Layer 7 of a small transformer language model trained on English Wikipedia (14 layers, counted from 0, width 128).
A neuron's activation on a vector x is GELU(weights . x + bias), where the dot is the dot product.

Input weights of the MLP neurons that the questions are about. A number n stands for (n - 128) times 0.0033.
n10 (bias -0.115): 144, 159, 177, 167, 102, 115, 153, 167, 80, 126, 171, 130, 138, 142, 108, 119, 87, 143, 173, 151, 136, 89, 56, 138, 107, 160, 168, 144, 197, 161, 103, 123, 149, 247, 136, 100, 157, 65, 117, 129, 130, 129, 98, 110, 145, 129, 76, 130, 118, 154, 120, 71, 89, 114, 81, 76, 96, 116, 99, 120, 153, 85, 96, 100, 117, 124, 85, 122, 92, 100, 61, 176, 88, 153, 223, 99, 102, 157, 171, 82, 124, 177, 71, 104, 166, 104, 86, 90, 133, 108, 111, 73, 125, 87, 142, 158, 132, 108, 130, 141, 151, 137, 117, 149, 122, 152, 130, 112, 117, 159, 83, 136, 59, 95, 168, 173, 154, 141, 92, 92, 87, 109, 144, 56, 130, 96, 78, 173
n74 (bias -0.139): 158, 110, 107, 136, 151, 201, 107, 99, 126, 94, 103, 139, 84, 148, 153, 94, 111, 76, 149, 109, 127, 51, 99, 135, 142, 179, 116, 104, 87, 168, 93, 20, 155, 123, 131, 180, 132, 144, 155, 140, 134, 131, 205, 96, 139, 134, 74, 144, 135, 137, 140, 110, 124, 160, 127, 117, 156, 123, 87, 81, 116, 102, 118, 163, 129, 114, 89, 108, 166, 118, 102, 156, 110, 124, 50, 133, 58, 77, 151, 100, 101, 85, 173, 141, 55, 196, 141, 177, 84, 94, 98, 94, 122, 156, 85, 119, 129, 80, 155, 128, 134, 106, 129, 140, 140, 193, 138, 119, 68, 150, 176, 95, 100, 108, 116, 160, 93, 170, 108, 130, 118, 84, 161, 118, 95, 136, 178, 159
n84 (bias -0.140): 123, 67, 78, 133, 145, 170, 114, 194, 164, 139, 138, 186, 88, 125, 110, 128, 185, 63, 181, 148, 104, 78, 89, 152, 154, 182, 147, 163, 89, 76, 123, 93, 161, 157, 116, 159, 206, 133, 145, 129, 45, 115, 182, 133, 91, 195, 177, 107, 133, 163, 162, 79, 112, 193, 98, 101, 103, 56, 91, 124, 129, 135, 117, 97, 150, 153, 84, 96, 95, 180, 123, 136, 122, 93, 148, 169, 152, 161, 56, 118, 153, 127, 73, 153, 114, 146, 148, 70, 195, 75, 76, 138, 140, 121, 128, 154, 165, 112, 137, 158, 129, 154, 116, 49, 98, 192, 98, 130, 92, 122, 178, 93, 183, 176, 223, 91, 169, 100, 136, 75, 209, 111, 135, 166, 135, 136, 85, 111
n118 (bias -0.170): 90, 99, 127, 114, 169, 79, 106, 116, 184, 82, 182, 120, 115, 82, 169, 166, 200, 195, 128, 101, 156, 148, 80, 132, 130, 69, 129, 98, 130, 88, 90, 88, 136, 122, 133, 88, 105, 149, 167, 204, 142, 111, 166, 59, 107, 58, 117, 132, 121, 123, 102, 108, 151, 119, 133, 95, 116, 139, 63, 82, 96, 86, 175, 96, 74, 102, 113, 104, 162, 109, 104, 173, 80, 154, 82, 85, 118, 140, 158, 122, 75, 125, 122, 182, 111, 170, 114, 124, 116, 94, 169, 150, 189, 97, 234, 145, 150, 142, 175, 131, 121, 100, 50, 110, 153, 156, 131, 181, 131, 143, 92, 132, 102, 129, 112, 106, 75, 29, 170, 162, 145, 100, 143, 128, 184, 132, 109, 106
n120 (bias -0.071): 121, 145, 136, 105, 127, 124, 136, 122, 181, 126, 56, 167, 113, 201, 92, 133, 130, 115, 101, 144, 120, 131, 149, 63, 63, 104, 98, 140, 122, 120, 182, 136, 113, 209, 176, 82, 162, 142, 149, 129, 138, 129, 87, 229, 141, 78, 136, 142, 146, 78, 137, 98, 106, 116, 125, 104, 63, 181, 62, 130, 124, 76, 135, 158, 72, 128, 90, 149, 119, 149, 115, 108, 38, 160, 165, 154, 97, 179, 109, 93, 155, 162, 43, 74, 172, 223, 176, 118, 165, 114, 134, 71, 43, 81, 106, 142, 203, 190, 123, 105, 214, 143, 105, 124, 144, 105, 100, 126, 204, 79, 102, 61, 136, 110, 147, 147, 101, 130, 111, 134, 89, 139, 70, 124, 136, 114, 170, 123
n127 (bias -0.139): 62, 94, 64, 116, 118, 102, 104, 111, 113, 55, 133, 150, 161, 145, 143, 136, 121, 85, 136, 107, 140, 159, 135, 86, 115, 134, 153, 40, 150, 179, 73, 112, 117, 167, 109, 110, 135, 141, 87, 128, 134, 95, 150, 101, 145, 140, 118, 100, 46, 183, 97, 121, 154, 87, 157, 115, 182, 145, 141, 114, 130, 127, 130, 117, 101, 112, 68, 154, 157, 158, 180, 153, 125, 132, 143, 177, 96, 104, 179, 73, 102, 131, 154, 132, 147, 140, 170, 132, 94, 152, 139, 109, 163, 62, 172, 101, 112, 101, 101, 165, 175, 110, 201, 167, 112, 170, 84, 85, 101, 99, 129, 158, 93, 119, 148, 158, 116, 175, 153, 123, 126, 112, 188, 121, 174, 100, 170, 183
n141 (bias -0.244): 143, 139, 132, 145, 84, 152, 162, 120, 140, 150, 118, 111, 96, 157, 106, 92, 91, 154, 147, 60, 165, 129, 135, 84, 142, 137, 104, 95, 139, 159, 159, 221, 107, 145, 97, 77, 158, 141, 80, 86, 146, 138, 87, 115, 130, 114, 96, 117, 126, 171, 158, 131, 75, 170, 193, 142, 86, 91, 130, 183, 80, 97, 144, 133, 178, 195, 100, 93, 57, 144, 138, 169, 84, 131, 114, 142, 146, 114, 149, 124, 101, 105, 107, 100, 141, 116, 136, 90, 131, 108, 190, 123, 148, 190, 115, 200, 119, 108, 143, 70, 42, 123, 118, 140, 83, 138, 188, 126, 80, 171, 121, 44, 92, 120, 125, 108, 126, 118, 151, 135, 128, 111, 117, 133, 143, 143, 103, 140
n148 (bias -0.301): 106, 59, 148, 123, 183, 119, 127, 168, 164, 132, 173, 137, 155, 83, 52, 194, 122, 63, 143, 171, 140, 78, 96, 94, 89, 167, 57, 122, 136, 115, 154, 44, 120, 151, 113, 63, 116, 139, 116, 115, 105, 141, 133, 137, 104, 145, 117, 125, 49, 191, 127, 93, 148, 148, 106, 67, 60, 124, 109, 176, 129, 184, 181, 150, 139, 186, 154, 91, 112, 138, 66, 48, 186, 124, 90, 114, 103, 109, 113, 145, 110, 184, 133, 121, 91, 141, 153, 99, 127, 134, 81, 117, 42, 127, 144, 167, 68, 129, 148, 117, 104, 114, 79, 158, 146, 34, 97, 196, 140, 101, 142, 61, 87, 149, 67, 130, 173, 138, 139, 197, 165, 199, 40, 59, 142, 203, 108, 117
n152 (bias -0.281): 116, 107, 229, 113, 158, 135, 190, 117, 125, 129, 167, 171, 129, 114, 126, 197, 178, 157, 166, 163, 143, 92, 174, 193, 113, 97, 115, 123, 144, 203, 207, 187, 90, 143, 151, 124, 95, 139, 75, 155, 82, 56, 168, 152, 163, 136, 186, 88, 141, 118, 87, 154, 109, 95, 182, 118, 130, 171, 88, 121, 145, 135, 95, 143, 169, 113, 105, 96, 100, 158, 18, 118, 179, 87, 118, 101, 84, 144, 162, 134, 128, 162, 116, 153, 110, 119, 110, 152, 141, 109, 89, 178, 142, 118, 142, 111, 55, 173, 85, 103, 76, 87, 110, 117, 183, 114, 187, 81, 116, 65, 112, 147, 162, 187, 136, 131, 76, 181, 129, 173, 80, 123, 192, 148, 154, 132, 238, 49
n207 (bias -0.157): 163, 153, 135, 141, 170, 130, 153, 141, 140, 122, 151, 180, 114, 90, 100, 77, 183, 94, 138, 144, 163, 57, 179, 133, 73, 87, 183, 93, 153, 120, 111, 93, 146, 137, 161, 128, 148, 137, 152, 158, 91, 145, 130, 169, 58, 170, 108, 147, 114, 91, 136, 65, 136, 178, 126, 106, 92, 140, 164, 141, 80, 109, 103, 97, 119, 120, 110, 83, 100, 62, 139, 64, 222, 162, 188, 177, 151, 213, 187, 141, 158, 117, 125, 190, 180, 153, 135, 106, 106, 163, 129, 188, 58, 137, 157, 83, 103, 90, 111, 125, 133, 174, 106, 114, 42, 80, 129, 93, 130, 80, 105, 108, 175, 164, 84, 62, 69, 116, 154, 155, 141, 127, 118, 123, 59, 137, 147, 69
n213 (bias -0.134): 136, 217, 170, 160, 117, 161, 128, 210, 170, 125, 142, 142, 166, 84, 152, 136, 182, 137, 130, 148, 134, 128, 156, 114, 23, 123, 139, 128, 146, 148, 102, 146, 125, 125, 151, 92, 155, 172, 121, 132, 153, 68, 131, 113, 104, 149, 93, 194, 159, 85, 59, 117, 114, 107, 165, 79, 160, 88, 59, 66, 166, 91, 74, 64, 88, 112, 155, 137, 69, 95, 104, 129, 109, 193, 140, 145, 77, 163, 155, 123, 68, 129, 159, 192, 212, 144, 83, 134, 86, 83, 205, 151, 142, 93, 128, 159, 104, 164, 140, 69, 134, 57, 136, 160, 141, 70, 143, 74, 142, 133, 95, 81, 156, 180, 167, 113, 146, 123, 126, 100, 82, 107, 74, 137, 131, 118, 156, 119
n232 (bias -0.088): 112, 72, 166, 124, 195, 131, 65, 148, 123, 107, 129, 148, 157, 97, 181, 83, 128, 70, 143, 108, 136, 102, 85, 151, 126, 118, 114, 123, 29, 99, 122, 168, 73, 166, 130, 89, 91, 140, 119, 176, 131, 176, 143, 100, 77, 112, 144, 75, 99, 165, 98, 62, 169, 167, 137, 96, 190, 147, 128, 138, 111, 139, 218, 94, 84, 104, 164, 149, 148, 188, 125, 144, 72, 118, 111, 120, 146, 178, 170, 135, 97, 184, 128, 80, 200, 118, 75, 173, 111, 116, 102, 116, 126, 139, 160, 159, 169, 89, 152, 103, 112, 146, 108, 154, 114, 91, 91, 189, 98, 120, 123, 71, 200, 130, 185, 83, 213, 159, 124, 125, 104, 204, 185, 113, 94, 105, 113, 143
n251 (bias -0.092): 160, 107, 119, 188, 110, 128, 137, 116, 101, 136, 128, 121, 203, 166, 137, 114, 110, 187, 119, 106, 91, 52, 9, 177, 142, 128, 191, 180, 88, 75, 81, 160, 129, 106, 131, 103, 129, 152, 142, 174, 137, 135, 126, 161, 90, 176, 115, 87, 80, 140, 104, 86, 159, 109, 97, 162, 161, 169, 142, 165, 146, 148, 80, 153, 168, 124, 166, 80, 109, 137, 142, 131, 120, 95, 150, 106, 131, 138, 133, 89, 164, 102, 140, 150, 67, 175, 149, 173, 105, 140, 170, 58, 123, 101, 62, 160, 131, 121, 170, 173, 150, 56, 119, 132, 144, 161, 75, 142, 101, 145, 116, 133, 98, 135, 136, 133, 151, 141, 89, 138, 103, 127, 176, 181, 119, 92, 61, 161
n303 (bias -0.067): 83, 47, 121, 100, 125, 158, 198, 122, 81, 104, 140, 151, 93, 145, 102, 148, 115, 86, 159, 163, 104, 193, 157, 116, 160, 156, 146, 142, 177, 152, 113, 60, 70, 104, 108, 176, 136, 107, 166, 159, 102, 91, 154, 218, 105, 115, 141, 140, 134, 137, 94, 130, 181, 138, 136, 67, 155, 117, 127, 106, 126, 118, 61, 102, 137, 121, 125, 155, 113, 196, 108, 159, 132, 50, 148, 199, 130, 178, 197, 171, 132, 116, 148, 142, 104, 110, 199, 94, 141, 129, 70, 91, 184, 97, 82, 145, 137, 110, 89, 166, 93, 156, 130, 99, 141, 113, 185, 73, 128, 142, 140, 111, 103, 121, 101, 125, 72, 109, 137, 141, 105, 152, 220, 85, 69, 126, 98, 170
n306 (bias -0.162): 109, 128, 98, 93, 140, 100, 153, 106, 119, 110, 118, 149, 119, 83, 109, 161, 200, 153, 74, 159, 142, 118, 70, 100, 123, 96, 172, 144, 131, 114, 39, 175, 57, 111, 178, 191, 155, 98, 180, 99, 97, 164, 113, 76, 104, 183, 97, 112, 123, 120, 110, 105, 165, 130, 133, 148, 108, 148, 110, 105, 155, 163, 181, 119, 146, 67, 180, 229, 105, 174, 167, 121, 159, 116, 182, 167, 192, 79, 173, 113, 136, 141, 156, 98, 104, 116, 116, 124, 149, 129, 130, 103, 161, 184, 97, 166, 171, 122, 87, 108, 131, 136, 118, 100, 143, 178, 113, 103, 53, 128, 144, 124, 74, 97, 161, 130, 101, 158, 129, 79, 109, 125, 128, 112, 113, 119, 142, 127
n341 (bias -0.086): 129, 171, 131, 108, 138, 219, 189, 118, 182, 104, 118, 112, 164, 127, 141, 46, 202, 138, 55, 128, 188, 169, 92, 135, 182, 153, 168, 68, 132, 180, 130, 110, 127, 176, 82, 175, 115, 162, 115, 180, 73, 155, 158, 119, 113, 112, 135, 139, 115, 196, 131, 121, 113, 153, 81, 112, 125, 168, 105, 154, 113, 69, 100, 129, 65, 62, 154, 147, 91, 116, 119, 83, 212, 134, 197, 86, 180, 125, 116, 113, 174, 103, 65, 93, 179, 172, 153, 128, 117, 129, 115, 101, 155, 85, 82, 69, 183, 149, 154, 144, 152, 62, 85, 125, 92, 158, 110, 169, 148, 107, 102, 97, 173, 72, 82, 99, 141, 126, 164, 152, 138, 167, 59, 136, 76, 140, 152, 157
n342 (bias -0.136): 93, 103, 147, 127, 76, 146, 126, 84, 177, 107, 145, 111, 161, 191, 119, 75, 119, 163, 101, 165, 139, 58, 97, 145, 225, 165, 138, 141, 106, 185, 90, 118, 96, 134, 132, 130, 193, 91, 116, 139, 161, 111, 142, 191, 37, 61, 130, 139, 72, 139, 167, 99, 185, 106, 206, 116, 113, 79, 189, 130, 201, 112, 111, 116, 120, 123, 137, 39, 168, 109, 116, 68, 62, 201, 88, 79, 113, 137, 118, 133, 124, 183, 180, 174, 91, 106, 155, 139, 98, 74, 175, 87, 141, 153, 153, 157, 73, 86, 152, 142, 179, 106, 177, 144, 117, 90, 165, 153, 65, 179, 97, 65, 151, 109, 156, 140, 136, 105, 148, 157, 97, 166, 121, 136, 143, 109, 104, 101
n500 (bias -0.216): 84, 160, 163, 120, 44, 123, 150, 114, 113, 204, 142, 189, 119, 102, 119, 150, 200, 126, 119, 169, 180, 102, 93, 104, 134, 200, 104, 138, 104, 119, 89, 122, 221, 143, 129, 171, 121, 117, 157, 104, 152, 173, 151, 144, 122, 100, 86, 163, 115, 141, 165, 136, 53, 129, 70, 97, 109, 106, 97, 135, 164, 74, 137, 102, 110, 92, 129, 110, 147, 86, 57, 151, 134, 107, 70, 52, 84, 142, 73, 193, 81, 137, 106, 144, 104, 110, 116, 76, 184, 39, 140, 62, 144, 95, 143, 189, 127, 135, 161, 133, 115, 123, 137, 125, 116, 141, 179, 90, 95, 128, 128, 61, 81, 227, 139, 151, 204, 138, 168, 93, 60, 184, 218, 176, 147, 167, 158, 169
n510 (bias 0.074): 143, 126, 123, 114, 116, 154, 156, 149, 166, 105, 90, 178, 93, 91, 206, 115, 130, 135, 122, 127, 157, 56, 219, 81, 151, 109, 96, 108, 107, 123, 63, 133, 133, 150, 152, 47, 125, 130, 88, 148, 126, 130, 130, 144, 183, 150, 139, 92, 91, 105, 103, 91, 40, 125, 113, 80, 121, 164, 153, 65, 156, 135, 127, 130, 184, 122, 142, 164, 107, 152, 126, 118, 134, 140, 157, 126, 132, 159, 171, 165, 154, 161, 145, 89, 102, 147, 187, 174, 103, 112, 102, 115, 87, 146, 140, 169, 139, 134, 114, 152, 133, 93, 91, 118, 77, 154, 119, 116, 88, 140, 150, 171, 133, 105, 105, 81, 126, 175, 121, 147, 167, 141, 114, 132, 144, 46, 111, 173

Each question shows a token from some text and the vector x that enters the MLP there. A number n stands for (n - 128) times 0.061.

"e": 89, 134, 163, 157, 174, 173, 113, 87, 89, 92, 131, 117, 139, 141, 103, 122, 91, 131, 147, 129, 90, 138, 185, 157, 118, 109, 140, 175, 150, 134, 135, 91, 79, 95, 141, 103, 98, 149, 157, 135, 134, 153, 128, 96, 168, 131, 137, 136, 100, 140, 117, 132, 119, 115, 131, 160, 78, 77, 68, 171, 125, 150, 134, 133, 130, 119, 118, 163, 138, 96, 131, 93, 123, 144, 100, 144, 133, 155, 137, 112, 139, 96, 133, 120, 135, 98, 97, 104, 141, 130, 101, 110, 117, 119, 141, 96, 124, 109, 110, 133, 148, 157, 123, 185, 141, 120, 130, 140, 163, 136, 162, 129, 159, 157, 101, 140, 103, 113, 184, 158, 164, 140, 137, 159, 131, 120, 124, 116
Which neuron lights up most? n148

"enn": 89, 116, 142, 155, 134, 150, 120, 76, 115, 124, 126, 134, 143, 134, 103, 127, 63, 120, 104, 133, 109, 125, 149, 142, 135, 136, 122, 200, 138, 137, 125, 113, 120, 112, 136, 100, 126, 138, 133, 110, 113, 165, 109, 173, 149, 140, 121, 105, 159, 138, 112, 140, 90, 102, 145, 162, 140, 105, 104, 148, 148, 167, 120, 153, 137, 119, 108, 127, 132, 118, 126, 143, 113, 150, 82, 133, 136, 189, 128, 90, 134, 80, 134, 128, 128, 42, 103, 143, 159, 134, 93, 87, 107, 153, 141, 99, 101, 115, 131, 104, 139, 98, 119, 175, 129, 153, 135, 136, 114, 148, 134, 153, 129, 161, 152, 163, 144, 131, 178, 147, 173, 153, 96, 161, 112, 103, 119, 124
Which neuron lights up most? n342

".": 87, 119, 163, 162, 142, 138, 103, 94, 104, 93, 123, 91, 131, 143, 122, 124, 83, 141, 138, 142, 143, 138, 170, 174, 117, 123, 142, 169, 124, 107, 130, 124, 139, 123, 140, 90, 117, 119, 148, 98, 166, 94, 125, 130, 185, 125, 129, 140, 144, 127, 128, 148, 97, 108, 108, 162, 95, 66, 104, 156, 163, 119, 110, 130, 115, 106, 133, 126, 134, 112, 110, 133, 131, 153, 111, 170, 153, 162, 163, 112, 142, 85, 152, 135, 124, 78, 87, 122, 188, 140, 104, 98, 123, 128, 130, 104, 122, 117, 125, 108, 142, 151, 116, 151, 100, 158, 106, 120, 127, 156, 140, 175, 134, 121, 124, 141, 154, 111, 177, 140, 166, 116, 125, 146, 126, 120, 117, 127
Which neuron lights up most? n10

"s": 75, 138, 141, 199, 137, 128, 114, 104, 112, 81, 132, 119, 144, 149, 94, 121, 96, 129, 125, 113, 133, 163, 139, 137, 125, 101, 131, 146, 131, 165, 113, 132, 116, 127, 147, 93, 114, 128, 135, 117, 129, 136, 128, 144, 177, 123, 161, 133, 99, 127, 84, 138, 142, 111, 141, 154, 124, 73, 109, 156, 136, 153, 128, 119, 110, 95, 147, 135, 144, 85, 116, 136, 136, 152, 111, 166, 147, 163, 116, 126, 103, 50, 96, 156, 159, 90, 77, 113, 157, 156, 111, 94, 113, 156, 134, 136, 123, 134, 111, 117, 145, 150, 104, 156, 140, 143, 84, 131, 114, 153, 159, 158, 144, 131, 134, 176, 134, 140, 169, 158, 155, 131, 142, 123, 144, 74, 91, 120
The three highest activations, in order: n127, n10, n232

"es": 92, 128, 158, 210, 157, 152, 95, 106, 87, 117, 132, 130, 144, 170, 90, 120, 124, 128, 125, 108, 89, 141, 140, 165, 105, 119, 130, 171, 140, 130, 122, 97, 125, 143, 131, 116, 92, 126, 153, 120, 114, 144, 149, 110, 176, 118, 139, 156, 128, 113, 88, 134, 122, 108, 138, 159, 103, 73, 78, 144, 135, 150, 123, 112, 101, 88, 133, 140, 135, 100, 140, 141, 133, 162, 101, 156, 153, 141, 122, 151, 109, 63, 127, 128, 140, 89, 111, 116, 155, 145, 101, 102, 100, 180, 111, 106, 123, 145, 120, 123, 153, 162, 130, 146, 145, 152, 77, 138, 128, 158, 162, 153, 136, 138, 149, 152, 136, 107, 151, 147, 161, 140, 139, 159, 119, 81, 107, 96
Which neuron lights up most? n84

" Ch": 67, 122, 139, 171, 131, 123, 105, 89, 75, 112, 135, 137, 123, 143, 110, 109, 109, 130, 108, 112, 119, 156, 136, 150, 125, 89, 116, 187, 163, 108, 126, 127, 140, 128, 150, 75, 91, 133, 158, 103, 140, 164, 124, 127, 154, 147, 151, 139, 125, 138, 113, 144, 82, 107, 132, 159, 112, 96, 85, 173, 148, 146, 140, 120, 133, 88, 126, 138, 125, 96, 133, 149, 139, 154, 121, 114, 112, 139, 130, 131, 124, 63, 147, 135, 167, 97, 94, 125, 161, 122, 116, 91, 114, 128, 167, 101, 130, 108, 110, 148, 141, 136, 154, 133, 119, 144, 145, 113, 139, 144, 158, 165, 159, 132, 117, 137, 117, 131, 187, 159, 165, 140, 135, 155, 127, 101, 124, 117
The two highest activations, in order: n500, n127

"ry": 98, 130, 128, 165, 149, 146, 101, 94, 106, 129, 135, 94, 139, 134, 106, 144, 111, 129, 108, 123, 141, 154, 151, 123, 113, 125, 133, 168, 135, 124, 117, 109, 113, 143, 152, 107, 97, 154, 145, 134, 111, 138, 134, 102, 176, 142, 138, 152, 113, 108, 73, 139, 104, 116, 126, 161, 115, 94, 86, 178, 124, 148, 119, 142, 116, 121, 140, 161, 141, 94, 118, 115, 120, 164, 90, 148, 166, 152, 125, 132, 122, 50, 145, 114, 164, 87, 100, 124, 129, 164, 125, 94, 120, 130, 151, 102, 103, 128, 116, 140, 130, 150, 107, 146, 133, 122, 82, 152, 95, 190, 123, 182, 148, 123, 106, 169, 138, 117, 159, 177, 154, 124, 131, 142, 103, 120, 125, 95
Which neuron lights up most? n118

"ing": 102, 116, 144, 193, 150, 163, 104, 100, 92, 112, 133, 115, 136, 145, 110, 116, 90, 126, 114, 139, 131, 163, 146, 147, 132, 122, 116, 167, 125, 132, 124, 117, 117, 138, 150, 108, 74, 139, 138, 125, 128, 135, 145, 126, 186, 125, 171, 150, 114, 106, 108, 156, 136, 122, 120, 127, 113, 86, 73, 176, 148, 143, 106, 95, 110, 121, 144, 153, 147, 119, 109, 106, 123, 167, 89, 132, 167, 129, 102, 125, 118, 69, 143, 121, 133, 73, 95, 123, 128, 136, 112, 104, 86, 192, 144, 82, 111, 117, 116, 129, 121, 173, 128, 149, 140, 134, 129, 139, 102, 168, 159, 129, 146, 119, 143, 161, 133, 131, 168, 162, 157, 130, 139, 138, 125, 117, 97, 106
The two highest activations, in order: n232, n342

" G": 100, 115, 126, 171, 141, 147, 81, 106, 100, 120, 110, 120, 129, 123, 102, 113, 93, 132, 118, 128, 123, 150, 143, 148, 137, 130, 105, 170, 120, 104, 115, 124, 139, 128, 146, 57, 101, 145, 141, 116, 135, 148, 136, 112, 178, 139, 126, 144, 154, 110, 123, 135, 101, 109, 115, 170, 79, 80, 117, 154, 147, 156, 113, 136, 165, 111, 123, 123, 133, 122, 132, 149, 132, 166, 146, 124, 141, 148, 144, 113, 115, 60, 150, 145, 147, 98, 111, 120, 127, 141, 96, 103, 126, 150, 130, 96, 120, 147, 129, 137, 117, 159, 118, 154, 119, 137, 122, 121, 83, 160, 156, 150, 135, 142, 133, 153, 135, 158, 193, 143, 156, 130, 133, 159, 113, 97, 116, 117
The three highest activations, in order: n510, n141, n251

"er": 80, 116, 123, 183, 171, 130, 113, 102, 104, 110, 125, 123, 139, 162, 114, 121, 114, 163, 99, 138, 104, 159, 131, 153, 119, 126, 120, 197, 142, 113, 95, 106, 105, 104, 122, 118, 121, 129, 163, 137, 133, 169, 139, 138, 199, 118, 154, 119, 103, 121, 103, 166, 122, 122, 138, 144, 116, 75, 92, 151, 125, 141, 127, 145, 119, 116, 132, 147, 172, 92, 116, 103, 113, 129, 120, 138, 155, 168, 105, 103, 123, 49, 112, 116, 159, 102, 74, 117, 180, 158, 117, 104, 109, 105, 132, 109, 114, 117, 119, 113, 126, 135, 109, 161, 133, 138, 98, 125, 143, 160, 137, 150, 161, 131, 138, 135, 125, 126, 168, 174, 152, 127, 127, 151, 125, 115, 113, 119
Which neuron lights up most? n251

"ren": 107, 129, 120, 148, 130, 130, 87, 111, 113, 101, 114, 101, 149, 121, 132, 109, 90, 143, 109, 132, 144, 151, 152, 146, 114, 157, 112, 151, 148, 129, 112, 128, 106, 122, 135, 77, 119, 147, 151, 122, 122, 148, 106, 141, 196, 129, 150, 129, 118, 124, 112, 175, 112, 95, 145, 179, 116, 78, 101, 122, 144, 159, 104, 117, 126, 119, 102, 128, 129, 105, 136, 113, 115, 173, 120, 139, 143, 176, 149, 136, 97, 63, 125, 141, 123, 86, 116, 116, 145, 146, 122, 89, 117, 141, 142, 97, 103, 120, 125, 114, 137, 134, 97, 118, 143, 140, 125, 155, 116, 158, 107, 182, 131, 149, 164, 163, 151, 117, 164, 153, 149, 113, 153, 168, 120, 112, 129, 124
The most active neuron and its activation: n127, at about 0.69

" c": 104, 121, 154, 159, 159, 121, 96, 81, 124, 97, 114, 93, 118, 150, 113, 133, 105, 141, 108, 128, 144, 148, 147, 182, 115, 120, 103, 173, 125, 140, 115, 126, 123, 128, 133, 68, 94, 126, 163, 109, 152, 137, 124, 140, 166, 123, 132, 139, 139, 120, 112, 134, 99, 91, 110, 158, 87, 98, 90, 188, 135, 111, 135, 142, 101, 103, 136, 142, 136, 91, 125, 133, 150, 154, 140, 134, 166, 144, 148, 107, 123, 67, 153, 149, 128, 101, 98, 133, 147, 148, 106, 108, 99, 116, 133, 107, 141, 121, 120, 130, 121, 160, 144, 148, 122, 152, 116, 136, 131, 165, 157, 154, 152, 141, 151, 156, 89, 120, 135, 176, 162, 145, 125, 147, 109, 99, 137, 115
Which neuron lights up most? n120

"ame": 101, 119, 135, 153, 119, 138, 113, 97, 110, 142, 119, 126, 131, 144, 90, 108, 137, 94, 104, 130, 142, 122, 162, 155, 134, 141, 101, 188, 101, 115, 116, 131, 125, 136, 140, 120, 115, 135, 153, 126, 147, 128, 126, 148, 181, 145, 129, 126, 131, 99, 83, 153, 108, 118, 119, 133, 101, 55, 112, 144, 135, 157, 95, 136, 142, 114, 127, 127, 144, 134, 116, 89, 140, 157, 110, 142, 145, 154, 100, 130, 118, 66, 152, 146, 137, 69, 100, 106, 150, 131, 125, 93, 125, 133, 126, 114, 106, 115, 120, 126, 150, 135, 102, 178, 140, 139, 130, 131, 138, 166, 158, 150, 122, 118, 136, 181, 158, 117, 187, 165, 155, 115, 154, 174, 117, 83, 154, 109
The most active neuron and its activation: n500, at about 2.4

" for": 95, 124, 126, 161, 156, 158, 101, 95, 135, 111, 141, 122, 134, 144, 104, 100, 107, 133, 115, 128, 138, 143, 147, 152, 126, 142, 125, 163, 102, 123, 125, 134, 132, 130, 132, 98, 105, 142, 135, 117, 147, 118, 132, 120, 205, 111, 155, 170, 123, 104, 129, 138, 103, 120, 144, 147, 113, 92, 75, 160, 147, 129, 133, 106, 114, 104, 137, 123, 149, 122, 120, 132, 137, 143, 110, 123, 163, 166, 107, 95, 143, 47, 114, 120, 131, 92, 125, 95, 136, 143, 112, 91, 100, 145, 116, 120, 153, 106, 104, 119, 155, 153, 114, 135, 138, 140, 101, 117, 138, 158, 153, 142, 150, 124, 161, 145, 131, 115, 203, 147, 176, 113, 129, 168, 134, 95, 129, 112
The most active neuron and its activation: n84, at about 1.9

"ol": 88, 131, 128, 149, 127, 126, 105, 87, 102, 128, 88, 128, 131, 87, 100, 107, 96, 123, 90, 144, 158, 148, 154, 133, 117, 125, 116, 178, 141, 132, 124, 142, 114, 155, 164, 82, 125, 136, 131, 124, 134, 176, 110, 115, 148, 138, 146, 127, 131, 125, 121, 172, 100, 112, 125, 173, 95, 133, 117, 142, 137, 184, 126, 112, 129, 86, 112, 162, 148, 90, 148, 111, 136, 152, 107, 118, 140, 148, 153, 117, 129, 63, 125, 104, 121, 73, 89, 141, 145, 160, 95, 122, 144, 150, 165, 108, 114, 123, 122, 100, 165, 147, 114, 160, 117, 134, 127, 135, 117, 153, 156, 164, 131, 142, 154, 154, 148, 113, 159, 158, 156, 139, 131, 140, 104, 101, 129, 103
The two highest activations, in order: n306, n510

" the": 82, 109, 131, 160, 136, 143, 92, 95, 109, 117, 133, 112, 117, 139, 112, 111, 112, 137, 114, 133, 122, 130, 158, 142, 112, 112, 109, 194, 116, 146, 147, 121, 148, 143, 174, 87, 116, 149, 161, 111, 147, 163, 124, 138, 193, 127, 155, 159, 147, 116, 143, 132, 115, 124, 121, 135, 124, 73, 100, 142, 141, 130, 115, 120, 136, 102, 123, 135, 143, 138, 116, 110, 128, 148, 125, 134, 149, 180, 119, 127, 104, 59, 137, 159, 104, 75, 102, 113, 148, 137, 124, 110, 110, 136, 132, 105, 100, 129, 123, 134, 139, 162, 114, 149, 116, 118, 126, 107, 116, 151, 137, 167, 151, 112, 147, 168, 145, 99, 167, 137, 181, 128, 126, 146, 112, 101, 128, 113
Which neuron lights up most? n84

"ob": 90, 132, 138, 126, 126, 114, 102, 101, 104, 95, 104, 96, 134, 128, 113, 127, 126, 157, 103, 123, 125, 124, 168, 141, 127, 128, 116, 233, 112, 122, 95, 130, 107, 123, 141, 109, 130, 107, 159, 140, 143, 156, 117, 112, 160, 165, 117, 139, 130, 110, 122, 169, 84, 129, 143, 146, 132, 79, 95, 168, 119, 170, 115, 111, 111, 89, 124, 159, 145, 123, 164, 106, 136, 175, 135, 156, 153, 140, 121, 94, 142, 59, 129, 149, 123, 93, 107, 138, 168, 107, 116, 94, 127, 152, 113, 116, 107, 104, 134, 111, 146, 143, 114, 167, 126, 139, 107, 119, 109, 170, 138, 182, 123, 135, 133, 169, 149, 129, 171, 153, 153, 135, 93, 163, 107, 119, 129, 108
The most active neuron and its activation: n306, at about 3.4

" ch": 81, 110, 143, 171, 105, 139, 90, 116, 105, 110, 127, 137, 122, 151, 108, 118, 101, 120, 101, 109, 133, 126, 136, 141, 123, 117, 115, 191, 137, 126, 140, 103, 130, 155, 133, 98, 91, 112, 156, 121, 153, 150, 103, 126, 146, 142, 175, 162, 103, 103, 100, 139, 79, 117, 123, 145, 105, 103, 92, 165, 149, 119, 125, 128, 117, 83, 163, 114, 137, 101, 135, 140, 124, 160, 116, 100, 135, 138, 130, 125, 142, 92, 159, 158, 142, 98, 87, 114, 177, 136, 112, 87, 96, 147, 145, 97, 144, 112, 111, 127, 126, 148, 166, 144, 140, 135, 129, 90, 165, 160, 164, 155, 150, 114, 146, 157, 121, 116, 178, 154, 165, 132, 148, 167, 119, 120, 146, 127
Which neuron lights up most? n500